Layer 11 of a small transformer language model trained on English Wikipedia (19 layers, counted from 0, width 96).
Take only the direct path to the model's output, skipping the later layers: a vector added to the residual stream pushes a token's score in proportion to its dot product with that token's output vector.

Output vectors of the tokens that the questions are about. A number n stands for (n - 500) times 0.0032.
" Prix": 507 424 559 458 601 404 543 696 159 639 421 512 420 617 420 568 510 472 644 718 579 747 478 553 277 706 556 493 310 536 563 474 394 391 457 651 409 446 699 512 632 592 640 532 423 361 19 705 450 470 416 636 509 600 641 519 488 401 344 425 925 563 234 426 349 329 376 457 553 505 506 509 515 448 283 457 325 580 598 607 439 535 443 754 369 561 558 605 416 457 500 419 738 568 565 207
"IFPI": 365 208 518 513 665 658 699 657 627 562 441 618 464 553 535 491 422 390 560 486 480 590 574 556 361 518 328 208 686 554 620 535 659 417 431 488 510 552 640 818 419 723 535 654 729 564 380 620 354 578 670 357 541 497 397 597 387 432 253 649 532 281 336 282 531 275 401 380 585 385 391 164 470 215 514 506 380 489 682 546 518 395 469 554 648 536 597 441 506 642 330 417 699 745 396 472
" España": 548 666 555 286 552 617 384 681 519 661 433 568 414 759 750 409 478 335 527 615 576 691 554 593 316 581 670 328 579 639 699 676 535 546 311 370 451 471 577 696 596 603 455 510 400 410 190 577 408 224 304 469 490 354 371 532 281 326 446 473 841 387 298 431 372 487 345 359 532 669 481 495 541 452 588 312 515 422 609 469 484 453 490 530 500 601 656 374 493 683 413 358 692 564 424 644
"top": 632 572 545 412 560 407 739 477 305 516 503 684 444 370 504 552 420 464 419 463 350 567 440 619 456 383 533 452 447 521 645 628 667 260 353 486 302 461 646 452 525 651 618 353 636 621 545 403 631 324 344 389 639 594 441 578 396 525 460 462 592 533 450 416 323 558 423 600 479 600 635 528 445 435 755 496 568 352 400 532 525 429 740 620 521 543 427 294 247 515 419 601 721 450 636 398
"rm": 465 621 581 395 507 495 619 511 466 565 587 711 560 631 323 342 364 186 297 437 221 332 404 468 708 413 548 505 574 662 520 503 667 644 269 644 257 488 360 664 661 634 563 381 658 620 567 671 471 413 363 793 514 616 371 87 276 507 229 503 614 478 464 503 382 572 490 372 494 506 521 393 584 377 439 685 498 196 724 408 756 565 576 744 493 620 590 603 412 403 434 585 539 603 518 445
" Guinea": 612 517 522 276 302 656 565 606 478 632 585 577 378 496 411 686 513 209 532 721 552 237 498 714 704 743 712 347 431 648 545 603 584 555 577 632 416 531 476 575 736 532 329 478 376 422 341 658 376 382 476 657 375 453 557 335 454 352 399 697 753 540 460 469 589 470 156 261 539 479 650 557 680 461 513 361 453 338 546 469 258 613 677 436 496 545 494 354 451 339 501 310 433 470 520 618
" Batsman": 491 317 857 468 608 458 519 401 549 732 395 551 371 752 561 336 367 427 496 503 170 578 722 478 487 461 712 634 517 757 519 436 442 411 418 911 408 111 526 432 627 587 539 640 334 620 236 644 233 436 445 566 435 505 768 411 457 518 474 451 527 290 353 571 340 540 329 180 597 520 447 580 380 573 750 287 327 361 657 434 453 481 442 779 485 509 584 424 506 650 596 267 571 624 746 624
"0:00": 639 363 505 549 609 519 628 419 604 611 496 325 353 656 470 444 454 525 477 532 515 623 697 722 451 538 672 403 441 728 688 644 344 576 631 671 561 546 478 701 629 674 434 485 597 694 366 308 241 534 174 400 558 292 446 342 343 568 599 365 618 470 411 389 174 298 208 297 515 478 664 608 504 316 486 590 504 467 515 410 607 643 630 505 611 419 418 155 542 585 383 457 762 517 428 562
" Arbor": 567 194 631 481 410 362 554 612 633 764 506 562 450 540 362 520 525 389 320 620 331 717 441 695 410 383 291 392 615 482 648 487 529 498 418 639 474 320 829 721 469 611 597 525 488 681 517 694 375 537 471 270 572 384 450 315 395 255 576 382 780 537 378 294 689 283 484 592 544 271 668 529 473 435 672 533 413 339 525 385 581 552 459 562 303 545 393 466 537 465 486 495 582 574 507 785
"XI": 428 542 594 392 613 538 518 642 397 777 534 605 441 621 506 474 355 381 498 711 335 589 414 512 316 469 696 571 338 598 590 627 485 670 340 482 438 440 485 687 474 647 495 771 475 720 322 484 326 368 426 606 525 371 723 349 399 553 407 628 469 272 546 345 500 352 416 353 516 593 521 483 609 441 588 382 464 481 358 498 345 587 567 577 638 514 490 388 273 541 385 519 587 503 571 610
"MM": 425 608 365 478 608 544 555 501 560 567 555 672 471 504 417 216 343 493 502 736 359 594 405 419 451 490 617 531 375 609 563 619 451 606 596 626 423 461 585 492 401 645 656 580 536 803 328 422 373 389 487 587 600 472 562 307 565 522 369 685 610 373 533 434 361 462 441 472 501 276 474 542 482 435 582 472 509 484 441 469 475 479 630 572 547 630 482 344 308 619 394 524 461 439 455 605
" Win": 653 379 506 633 426 518 550 398 556 600 559 315 263 558 324 440 449 379 628 274 605 444 514 617 572 512 489 269 510 356 343 486 568 575 492 504 438 571 458 489 547 484 510 543 497 384 728 465 378 373 459 440 452 598 496 510 424 465 575 466 627 561 502 506 572 359 448 539 513 487 576 494 522 560 476 513 489 477 361 527 579 402 624 535 541 430 542 578 537 598 545 593 695 610 703 365
".875": 639 475 497 289 626 589 450 568 547 376 578 798 513 553 573 290 428 465 538 701 511 381 470 588 440 492 479 363 431 610 388 613 288 512 316 840 379 428 572 565 738 654 626 429 365 661 435 593 327 400 643 442 488 355 645 425 424 460 343 468 508 514 570 517 284 412 134 294 542 620 794 475 324 442 638 523 287 263 825 536 380 531 501 581 692 357 550 426 434 570 518 341 570 553 721 690
"lam": 615 635 388 377 507 548 618 531 453 533 525 509 578 569 404 428 362 490 479 713 195 524 560 677 615 617 497 501 595 459 573 634 430 411 548 440 346 374 767 295 526 656 358 508 592 545 622 490 494 386 573 469 584 473 550 523 594 492 339 678 421 497 499 465 596 577 348 464 466 583 653 621 674 430 365 302 633 399 453 386 415 602 594 606 410 578 454 385 341 325 299 497 374 471 507 538
" AMSL": 351 494 499 448 670 394 613 635 711 578 277 878 368 513 427 592 353 374 410 488 590 501 669 152 650 516 391 456 482 434 500 629 530 310 617 849 455 406 696 655 529 663 774 719 576 652 192 630 391 349 145 320 579 252 324 551 342 199 302 383 920 310 545 653 358 274 400 420 591 248 635 255 532 466 612 532 339 275 470 739 613 695 674 832 366 290 499 338 726 342 432 498 761 664 721 543
" Points": 487 457 502 522 695 491 273 475 507 745 408 661 323 636 220 442 477 489 611 358 660 641 368 714 432 420 559 371 428 444 368 525 375 434 400 435 482 449 427 612 628 521 490 616 412 476 499 446 383 519 590 640 419 572 610 518 412 444 632 488 626 382 497 516 308 469 303 425 511 657 338 531 528 539 479 419 349 472 615 602 600 560 619 500 415 480 668 441 700 487 521 497 484 610 684 532
" yd": 703 584 727 352 568 545 345 458 633 444 650 418 470 385 445 344 379 220 289 401 488 614 703 604 655 560 519 479 426 229 486 613 522 579 404 579 407 461 532 659 642 620 648 636 421 683 332 628 394 345 514 700 289 527 563 294 355 459 474 518 587 579 617 300 391 414 537 358 513 431 675 557 393 335 510 666 384 418 690 531 425 658 381 547 567 374 517 246 644 445 324 472 753 570 715 555
" Call": 539 471 353 438 549 449 607 613 637 598 520 582 393 574 381 458 495 576 505 430 357 423 507 501 520 313 543 504 553 363 549 455 618 449 482 561 341 584 652 499 275 498 549 592 382 558 631 423 477 319 413 490 382 626 658 538 512 482 515 375 402 469 460 360 498 475 395 544 526 619 523 574 476 572 487 523 546 650 533 476 635 399 526 461 319 410 587 501 410 674 477 430 509 610 640 669
"ld": 499 405 687 336 552 359 740 418 753 617 491 386 441 673 268 444 456 634 476 477 293 624 581 455 849 323 320 507 558 616 447 543 517 624 499 484 457 507 329 755 732 663 306 498 556 783 591 627 449 412 505 887 367 572 543 339 466 457 289 683 508 587 245 308 322 452 470 365 508 192 554 658 396 425 487 594 470 415 585 494 696 267 446 707 402 531 540 437 457 331 534 420 683 477 692 216
" Wells": 551 443 440 431 523 596 461 428 476 601 531 404 560 665 399 566 647 378 544 346 441 582 571 747 326 428 550 513 567 466 671 583 494 561 628 509 462 419 735 541 393 530 698 562 185 505 310 593 399 566 519 650 549 568 432 444 476 315 545 505 784 304 634 369 448 510 353 539 533 366 553 713 405 385 457 427 476 393 409 440 319 655 564 379 550 462 520 519 389 519 531 412 645 535 480 503

Output weights of attention head 2. The head adds the sum of these rows, row i times number i of z. A number n stands for (n - 500) times 0.0017.
o0: 476 386 411 683 693 484 447 312 449 343 632 583 646 431 524 551 425 496 529 449 676 561 727 295 597 341 495 410 406 663 547 510 537 443 638 519 470 391 409 611 582 368 524 429 623 394 280 317 478 497 699 379 616 489 396 430 719 418 670 598 782 446 530 433 841 610 434 518 734 595 562 455 501 434 624 643 504 473 333 495 387 724 470 417 333 403 278 251 624 285 359 330 528 366 664 536
o1: 418 582 583 556 591 536 493 445 546 407 661 529 527 620 386 539 554 828 485 637 572 285 594 512 443 520 461 523 555 505 281 466 448 707 302 646 328 405 745 480 477 361 573 599 457 260 355 437 407 481 407 560 661 519 530 808 395 405 711 293 556 411 493 582 403 461 584 282 355 336 488 608 350 421 336 341 518 485 350 697 636 602 479 569 493 423 696 359 643 468 384 471 406 505 549 717
o2: 551 557 377 726 695 442 620 481 673 433 533 312 398 316 329 675 604 550 617 523 507 511 673 649 552 327 238 401 502 649 470 624 409 541 522 595 390 407 338 523 601 599 602 536 440 631 570 317 515 383 794 607 432 659 339 604 451 299 591 800 439 283 325 416 465 409 378 591 515 506 508 180 518 360 439 380 457 574 447 290 506 770 489 578 595 489 455 449 491 608 490 512 478 602 482 415
o3: 482 552 468 491 506 545 677 710 548 495 820 373 325 580 677 559 535 414 442 589 252 493 550 432 615 542 389 598 707 567 719 696 522 448 498 561 499 602 815 473 347 521 532 521 342 701 312 401 547 289 536 583 373 543 493 519 393 496 501 618 671 540 418 516 288 378 453 344 522 312 544 541 462 400 380 359 549 536 580 420 469 375 567 517 522 554 747 344 400 491 286 421 431 534 414 474
o4: 681 637 445 604 431 433 653 589 581 480 385 409 607 799 622 600 414 411 484 319 412 648 718 328 402 485 614 360 349 250 348 602 485 472 605 283 486 452 520 419 636 780 523 402 495 376 492 541 366 387 686 503 476 594 600 484 441 591 651 412 496 609 413 618 478 624 521 314 437 480 548 471 341 407 597 531 588 228 490 665 438 593 415 565 543 364 746 358 233 776 501 559 396 339 547 418
o5: 635 393 534 492 637 411 452 484 682 629 645 495 585 598 527 547 508 548 636 499 386 543 328 640 340 411 424 415 421 441 597 523 505 463 581 363 395 681 576 279 453 524 636 436 451 505 422 575 524 216 529 397 505 608 652 550 511 472 274 752 629 579 663 474 403 393 425 357 380 626 410 327 446 664 658 595 520 515 516 203 690 420 504 554 572 300 630 581 445 245 497 602 663 373 499 464
o6: 697 549 608 473 374 429 344 415 548 497 520 590 446 288 423 466 431 552 390 384 497 461 428 587 397 611 633 561 478 351 535 443 580 476 669 353 546 361 503 499 539 424 532 590 580 335 443 488 520 569 356 493 386 453 551 623 586 652 548 332 747 422 530 817 323 493 488 271 631 544 305 674 515 663 439 408 249 572 525 470 567 611 434 569 753 554 381 775 618 386 667 409 333 546 610 313
o7: 380 669 570 389 459 463 524 761 377 364 424 664 619 433 505 636 492 532 745 581 609 287 526 323 434 500 464 426 397 571 636 607 587 288 556 608 488 417 541 341 724 447 361 338 441 597 341 673 471 654 485 380 513 393 427 466 599 413 409 627 343 483 501 493 769 385 529 549 637 544 585 489 633 541 539 544 588 295 589 592 427 428 614 489 459 655 514 527 313 501 324 433 421 354 376 481
o8: 516 595 465 511 518 311 487 672 404 649 347 687 517 269 395 720 535 554 575 696 797 543 549 406 544 519 610 390 751 486 547 369 596 501 651 557 463 441 477 218 433 333 393 655 470 528 651 343 318 395 510 391 325 533 437 459 398 670 536 443 436 377 490 530 564 610 601 366 306 458 546 383 648 803 470 655 425 625 610 586 504 454 475 458 396 414 422 574 563 341 470 330 560 631 390 599
o9: 362 406 387 576 632 515 494 338 620 332 548 596 608 464 429 549 323 826 499 858 457 426 215 551 548 459 423 619 509 383 429 732 642 485 542 317 322 535 462 348 256 407 549 626 600 745 803 451 491 348 446 719 249 474 568 513 503 437 642 437 437 509 554 510 596 785 474 518 495 459 384 608 429 318 523 715 562 456 186 540 376 851 387 378 479 475 556 468 280 560 442 450 473 601 545 644
o10: 507 462 473 569 506 386 595 687 540 417 466 605 599 502 580 476 415 528 400 491 512 466 407 558 615 446 363 433 821 571 591 396 401 491 506 522 372 584 699 506 349 610 434 651 494 544 341 336 601 346 181 513 418 667 272 651 354 601 641 467 352 578 327 629 486 615 417 441 637 368 338 470 425 525 500 370 559 414 583 296 636 659 284 394 656 550 534 468 419 495 820 699 435 517 514 496
o11: 435 498 332 669 584 589 608 615 624 409 545 527 977 567 446 533 422 432 413 478 471 373 562 381 698 404 445 558 410 335 480 618 566 351 572 398 810 253 476 535 391 715 561 342 523 425 665 552 376 522 626 349 569 407 543 556 655 536 461 343 418 527 692 540 556 369 495 552 461 732 377 490 257 675 479 677 489 454 344 530 464 522 564 448 576 408 177 458 511 467 471 540 405 447 411 514
o12: 425 479 659 168 538 606 514 652 230 374 431 479 518 378 625 583 559 577 384 479 282 384 656 321 542 417 521 458 719 718 649 397 692 522 606 584 503 641 440 485 376 547 399 338 401 673 553 534 450 514 588 601 495 359 345 358 486 497 258 559 381 532 396 526 592 443 485 481 658 550 423 587 664 396 540 283 596 636 587 529 434 431 519 501 425 728 487 638 339 583 381 619 343 691 650 555
o13: 412 510 655 276 456 356 488 510 644 276 514 495 672 582 649 495 671 405 482 486 383 542 400 688 349 508 451 708 553 510 476 446 591 526 297 475 527 454 199 433 587 568 462 714 319 563 462 483 582 576 706 553 491 642 629 452 444 387 527 380 483 589 545 570 532 527 533 579 455 793 533 858 587 336 508 169 344 477 681 577 423 441 439 486 543 459 399 318 559 440 605 347 219 518 628 538
o14: 750 579 405 463 273 608 531 580 417 266 519 399 664 609 507 352 579 257 477 557 500 452 514 568 481 615 280 455 400 527 495 576 413 542 656 486 355 486 640 448 556 649 392 510 592 570 228 489 361 510 519 693 572 499 448 617 705 568 460 537 541 658 331 528 399 488 382 543 354 573 557 452 508 494 597 427 530 508 582 514 743 337 544 550 443 569 517 398 454 390 453 527 560 553 547 414
o15: 592 556 730 463 522 471 312 499 292 551 481 241 512 602 425 552 472 374 554 438 544 578 680 528 540 522 543 261 583 666 592 481 615 259 435 709 439 505 609 468 302 590 354 460 581 469 700 689 527 571 457 469 525 366 715 469 263 582 513 382 488 605 423 391 350 409 678 733 576 562 417 410 254 233 579 592 449 623 539 625 439 433 583 681 392 597 487 524 309 501 348 646 521 475 370 499
o16: 448 252 536 392 361 606 620 558 623 490 401 429 706 373 514 514 487 590 449 537 457 582 722 393 435 606 528 529 605 399 437 614 615 354 457 366 536 674 677 385 722 468 381 662 577 330 326 307 540 412 456 294 644 495 451 496 454 424 332 351 340 645 472 512 524 515 726 516 602 347 692 581 419 678 503 474 577 440 507 459 681 302 520 594 251 591 658 288 606 461 574 728 453 430 415 533
o17: 580 399 393 324 702 391 626 573 415 590 406 549 674 689 487 470 545 515 538 441 594 517 595 421 473 500 744 398 602 435 659 527 594 566 600 327 395 246 430 406 214 624 582 532 305 474 645 579 440 491 386 485 439 258 491 461 617 644 557 474 563 425 354 710 366 548 437 544 554 620 502 512 583 646 402 502 560 475 561 576 385 458 513 482 447 528 261 319 461 386 482 503 706 480 573 475
o18: 683 645 483 427 581 584 547 408 450 261 399 490 553 439 638 448 619 459 446 661 451 472 679 379 432 524 326 420 374 398 529 675 498 480 560 569 466 597 378 403 582 594 385 487 349 646 475 294 465 557 746 475 370 349 557 409 386 469 583 586 451 453 463 584 441 553 599 440 643 768 413 500 470 417 575 541 447 405 631 661 535 560 353 537 515 544 495 604 402 489 520 284 289 635 536 624
o19: 470 504 534 552 629 410 597 530 547 498 672 577 549 331 649 679 470 400 504 512 449 433 468 520 310 482 584 666 646 583 424 361 428 580 532 606 417 495 568 552 541 358 391 556 472 555 450 512 566 568 617 601 457 592 529 468 484 319 547 556 442 382 361 499 436 261 351 608 444 369 566 625 541 419 604 391 321 395 758 568 739 476 554 553 546 399 398 478 430 291 589 539 492 525 495 434
o20: 540 490 317 415 719 411 595 480 490 596 471 501 232 521 470 372 519 472 424 525 534 307 611 513 643 529 630 645 483 468 422 393 523 574 414 487 482 402 486 498 528 417 684 463 491 644 611 298 585 620 482 427 697 491 489 516 309 650 556 620 526 624 624 334 640 403 256 508 562 591 493 455 696 161 589 472 582 388 495 362 335 502 832 411 284 480 573 615 446 557 379 460 430 498 528 641
o21: 535 574 456 686 319 533 432 496 437 518 528 497 436 729 633 443 460 513 510 449 535 595 611 418 495 348 548 595 662 545 446 390 493 595 591 519 465 493 537 498 624 605 543 450 478 374 402 516 618 396 618 351 543 619 736 487 456 419 417 456 415 463 312 674 225 406 406 495 578 570 515 259 473 621 472 370 406 392 531 597 439 525 556 492 561 369 611 540 432 589 511 483 322 560 679 483
o22: 514 444 442 625 349 386 337 642 627 417 421 671 437 570 488 711 554 421 342 555 576 491 417 682 467 422 537 464 643 499 471 467 555 465 336 403 408 289 438 429 468 668 562 692 510 391 497 612 614 535 591 695 657 544 485 527 563 466 361 572 517 309 512 579 563 607 481 365 299 415 451 618 550 502 762 238 354 482 265 561 610 547 365 462 726 385 585 542 666 314 552 427 690 659 411 356
o23: 558 603 686 506 528 605 437 534 381 449 547 392 433 505 424 520 547 546 352 396 635 497 412 444 325 457 628 537 307 346 459 551 371 574 381 625 519 492 175 524 576 551 477 570 390 358 571 353 411 601 511 684 399 390 649 596 543 605 710 590 650 334 419 481 499 435 660 481 592 659 493 391 380 305 596 514 593 380 242 568 568 536 614 585 474 542 613 321 496 668 565 465 550 487 782 361
o24: 658 457 403 580 506 585 623 536 460 231 506 302 470 757 474 546 473 565 404 470 474 686 458 633 543 360 597 506 527 490 681 412 637 531 494 480 371 342 426 413 611 619 465 642 442 253 535 451 560 381 381 490 314 621 453 488 450 582 523 580 590 412 423 600 534 537 422 500 491 504 547 520 433 545 536 360 642 587 417 379 489 352 675 527 546 350 548 647 492 465 410 485 663 387 583 451
o25: 706 428 581 589 449 401 518 590 609 578 482 427 343 546 554 427 497 203 443 639 255 422 419 650 567 466 647 377 548 488 544 387 464 333 474 578 464 634 595 496 527 518 457 537 557 689 436 469 479 443 517 531 355 483 602 538 337 351 418 509 415 508 312 411 151 593 541 470 471 247 385 440 473 315 547 711 480 448 605 542 665 603 681 715 569 335 668 613 622 431 479 533 521 571 453 701
o26: 536 496 274 446 401 405 505 570 554 496 588 595 311 432 635 528 540 219 518 644 451 494 483 753 418 583 552 409 542 526 632 397 475 401 725 527 571 615 736 588 510 477 234 471 380 757 291 876 357 512 591 362 445 576 519 335 582 268 523 590 380 531 529 576 480 429 560 511 528 263 783 594 479 476 730 498 504 399 517 324 458 483 628 595 400 375 692 546 523 384 274 512 742 437 360 299
o27: 514 497 398 415 698 572 515 579 599 643 531 464 629 400 603 462 453 724 322 533 503 488 655 606 454 463 552 294 495 611 482 221 632 491 452 382 477 429 567 513 449 411 468 571 552 457 640 500 461 238 532 518 549 569 518 369 487 505 400 479 200 394 590 669 284 518 617 421 765 542 476 394 466 707 247 557 569 721 834 484 459 707 463 449 611 435 456 402 631 438 488 415 468 309 506 517
o28: 564 423 519 518 587 586 681 249 591 669 348 437 453 490 437 597 588 539 440 238 568 715 569 509 583 499 562 383 528 586 595 542 574 676 447 444 416 474 203 494 516 493 441 540 418 570 465 598 664 493 526 351 566 490 182 376 474 486 604 512 515 458 751 529 430 514 713 540 509 347 433 470 484 340 499 413 541 459 571 409 466 549 376 465 462 440 554 388 461 423 419 661 605 689 581 558
o29: 405 299 328 556 493 170 593 595 655 531 505 568 552 546 447 700 442 658 485 442 444 464 536 701 590 468 482 422 669 682 465 614 369 619 592 655 662 533 721 480 554 498 374 533 311 620 531 441 605 374 580 492 517 410 524 404 310 489 514 617 394 289 495 103 556 259 606 558 431 615 406 401 713 383 488 586 473 428 481 422 478 381 603 461 418 474 411 770 639 458 431 617 525 491 490 374
o30: 591 524 516 509 334 531 544 489 278 581 362 617 457 494 382 504 553 542 642 606 631 444 583 429 530 471 546 485 412 609 543 611 516 375 567 387 237 386 374 551 542 529 460 532 388 405 603 524 464 526 433 664 304 290 592 495 371 424 673 485 515 602 493 530 533 362 512 509 271 516 875 351 500 551 464 605 599 468 279 796 505 332 601 563 459 564 497 517 697 569 592 606 551 463 330 416
o31: 417 574 632 393 507 408 388 484 380 684 388 700 344 772 452 460 555 418 355 517 639 471 643 463 440 461 521 348 620 538 622 450 586 312 440 585 617 468 595 568 598 333 461 451 453 497 517 687 610 543 592 472 487 331 529 450 288 489 475 358 276 422 630 575 580 710 489 693 506 436 374 657 606 292 341 475 509 445 551 578 423 703 505 451 553 515 672 500 718 315 397 463 402 599 529 542

Each question shows a token from some text and the vector z that the head gathered there. A number n stands for (n - 500) times 0.0067.

" win": 247 359 479 592 663 711 361 423 268 492 504 337 500 328 491 547 431 570 327 615 635 465 634 466 626 608 547 496 396 589 445 490
Which of these tokens does it push down most? " AMSL"

"Funeral": 362 442 501 625 567 686 490 522 376 571 500 421 536 355 418 488 419 473 535 602 668 439 613 497 627 661 684 463 416 494 524 536
Pushed up most: "rm"

" plays": 486 488 562 620 687 655 644 429 347 421 304 417 411 368 495 523 432 637 603 683 580 511 664 652 547 715 934 552 613 523 422 486
Which of these tokens does it push down most? " Call"

" Player": 341 351 604 614 529 781 542 481 316 688 669 235 445 360 365 443 319 477 554 496 593 501 579 489 594 667 679 417 507 596 491 543
Which two tokens does it push up most, strongest first? "ld", "rm"

" The": 321 472 362 621 548 721 382 428 401 560 472 409 522 321 603 512 478 610 471 561 734 502 570 364 600 531 659 506 385 598 481 553
Pushed up most: "lam"

" La": 347 526 444 622 494 679 511 486 423 567 481 432 565 341 453 560 403 608 505 595 638 516 495 395 501 716 684 514 457 489 457 583
Pushed up most: "rm"

"This": 222 452 397 663 475 735 290 435 486 609 491 397 514 273 431 562 368 651 437 512 575 648 582 299 589 484 528 541 365 693 436 468
Which two tokens does it push up most, strongest first? " Call", "IFPI"

" George": 351 479 482 612 561 758 503 505 396 599 507 422 482 353 482 502 476 485 509 592 660 525 563 431 558 704 682 521 471 519 454 556
Pushed up most: "rm"

" |": 375 447 537 686 546 687 403 570 377 554 538 422 520 343 442 552 436 525 515 556 609 527 516 514 584 684 692 518 379 507 444 560
Pushed up most: "IFPI"

" body": 326 511 394 611 608 705 507 406 403 591 409 374 477 347 480 459 377 530 501 646 651 512 658 477 580 589 672 570 443 527 499 485
Pushed up most: "XI"

"ed": 360 434 506 613 583 640 581 587 299 568 477 441 532 396 452 471 348 504 575 608 685 419 620 558 679 571 696 429 349 479 582 504
Which two tokens does it push up most, strongest first? " Guinea", "XI"

" be": 410 479 485 622 614 745 549 566 456 619 405 461 540 357 448 533 440 545 549 606 692 486 576 491 608 611 765 491 472 492 547 539
Pushed up most: " Guinea"

" done": 282 489 414 637 506 764 359 474 426 610 474 402 530 325 443 545 409 616 477 560 589 610 565 344 566 525 585 528 380 607 430 478
Pushed up most: " Call"

" was": 176 444 380 682 467 736 232 445 518 627 484 406 563 267 430 583 334 714 429 486 528 710 613 239 602 383 461 580 355 734 432 418
Which of these tokens does it push down most? " yd"

" again": 449 594 487 612 598 786 533 443 387 638 447 447 497 407 399 477 439 512 523 677 582 401 564 562 570 749 794 489 448 415 458 431
Pushed up most: " yd"

" There": 328 373 522 572 489 486 307 293 450 480 511 421 406 114 307 526 309 813 455 653 599 588 602 411 480 518 685 517 611 627 465 443
Which of these tokens does it push down most? ".875"

"'": 354 482 517 669 494 682 520 540 428 574 538 417 540 427 440 543 437 522 557 649 654 527 557 372 553 742 700 493 428 477 488 617
Which of these tokens does it push down most? " Win"

"s": 384 558 462 629 625 616 423 527 331 578 573 352 412 271 505 478 502 548 520 603 770 447 481 530 623 593 692 476 415 527 510 513
Pushed up most: "0:00"

" success": 343 494 572 633 632 760 599 360 406 417 529 389 465 420 502 439 335 611 563 808 650 546 725 537 699 649 721 519 496 527 416 520
Which two tokens does it push up most, strongest first? " Batsman", " Wells"

" Having": 390 502 446 595 539 695 555 467 387 560 449 412 435 348 418 506 466 547 507 615 634 485 559 489 552 728 753 440 498 524 433 545
Pushed up most: " Arbor"

" signed": 376 493 437 623 501 712 445 516 367 567 480 453 477 330 425 551 509 619 428 601 645 507 518 426 515 738 690 434 454 591 444 572
Which of these tokens does it push down most? " Points"

"Connor": 348 494 508 664 504 678 526 546 421 580 539 414 540 423 440 538 428 518 553 641 654 523 556 369 540 742 711 487 423 476 482 612
Which of these tokens does it push down most? " Win"

" 2012": 333 501 527 733 623 761 440 478 285 456 492 294 414 350 455 617 366 589 385 707 581 478 620 451 677 710 689 463 362 554 379 532
Pushed up most: " Prix"

"cle": 348 463 448 584 574 688 434 448 447 628 368 441 583 437 442 481 375 607 587 631 662 501 572 411 579 578 636 568 469 527 501 500
Pushed up most: "XI"

"\n": 351 481 510 587 442 721 483 377 495 554 489 374 339 334 399 506 418 504 425 596 682 505 483 487 514 763 737 393 416 598 406 573
Pushed up most: " Arbor"

" reach": 325 489 436 556 555 718 475 456 445 555 376 409 520 446 462 464 435 577 554 640 630 541 573 451 565 596 675 568 436 495 490 448
Pushed up most: ".875"

" his": 363 427 419 597 573 661 437 599 324 587 564 422 507 319 479 489 437 570 450 521 715 475 526 538 625 543 655 476 411 518 496 503
Pushed up most: "top"

" 2": 291 500 573 728 666 825 427 478 404 452 462 358 454 347 429 588 345 614 310 748 596 535 678 365 726 691 659 509 449 492 318 510
Pushed up most: "IFPI"

" C": 333 546 525 678 675 746 457 351 491 474 461 355 450 451 499 517 326 524 442 593 592 501 561 507 582 704 669 338 568 658 392 598
Which two tokens does it push up most, strongest first? "ld", " Wells"

" worried": 388 437 541 601 608 732 547 390 350 456 549 404 475 458 474 460 350 616 568 808 693 592 699 538 640 672 689 475 516 506 380 527
Pushed up most: " Batsman"

" coffin": 337 506 463 669 535 675 495 474 418 630 496 417 493 289 449 436 444 465 443 603 667 402 562 424 578 644 618 488 421 515 470 504
Which two tokens does it push up most, strongest first? "MM", "rm"

",": 338 478 573 612 622 785 626 343 422 389 545 402 476 438 512 438 315 648 556 804 661 579 726 515 737 655 719 522 506 534 428 544
Pushed up most: " Batsman"

" extended": 339 506 476 628 491 685 475 537 438 582 378 401 544 391 450 569 416 548 520 620 658 536 538 379 555 701 713 569 505 456 415 602
Which two tokens does it push up most, strongest first? "rm", "IFPI"

" verified": 348 525 399 595 560 719 522 428 430 609 501 372 477 320 453 473 428 540 446 679 660 501 639 499 538 652 651 508 462 482 474 515
Pushed up most: "rm"

" FW": 322 485 525 664 505 693 465 519 397 562 512 389 506 403 446 502 454 505 531 586 648 541 512 417 565 734 711 498 431 484 465 611
Which two tokens does it push up most, strongest first? "rm", "IFPI"

" and": 358 420 503 607 534 644 571 630 309 609 518 441 543 381 456 468 363 537 534 569 721 348 588 591 662 545 685 413 363 501 600 526
Pushed up most: " Guinea"

" by": 401 424 409 613 640 639 478 497 311 573 447 539 487 291 456 573 420 631 403 578 595 540 520 499 701 718 730 488 396 522 528 586
Pushed up most: "top"

" no": 347 499 563 632 627 743 591 382 401 455 507 406 468 392 490 448 353 589 567 779 662 532 701 540 673 658 726 512 500 512 419 521
Which two tokens does it push up most, strongest first? " Batsman", " Wells"

" in": 340 475 469 650 535 655 518 539 399 573 477 411 567 422 443 570 409 567 543 613 642 531 540 377 561 715 724 497 416 450 506 612
Pushed up most: "rm"

" ENG": 383 461 537 669 533 672 384 568 376 543 555 410 528 320 443 529 447 533 504 542 586 547 505 542 569 704 693 503 365 503 520 537
Pushed up most: "IFPI"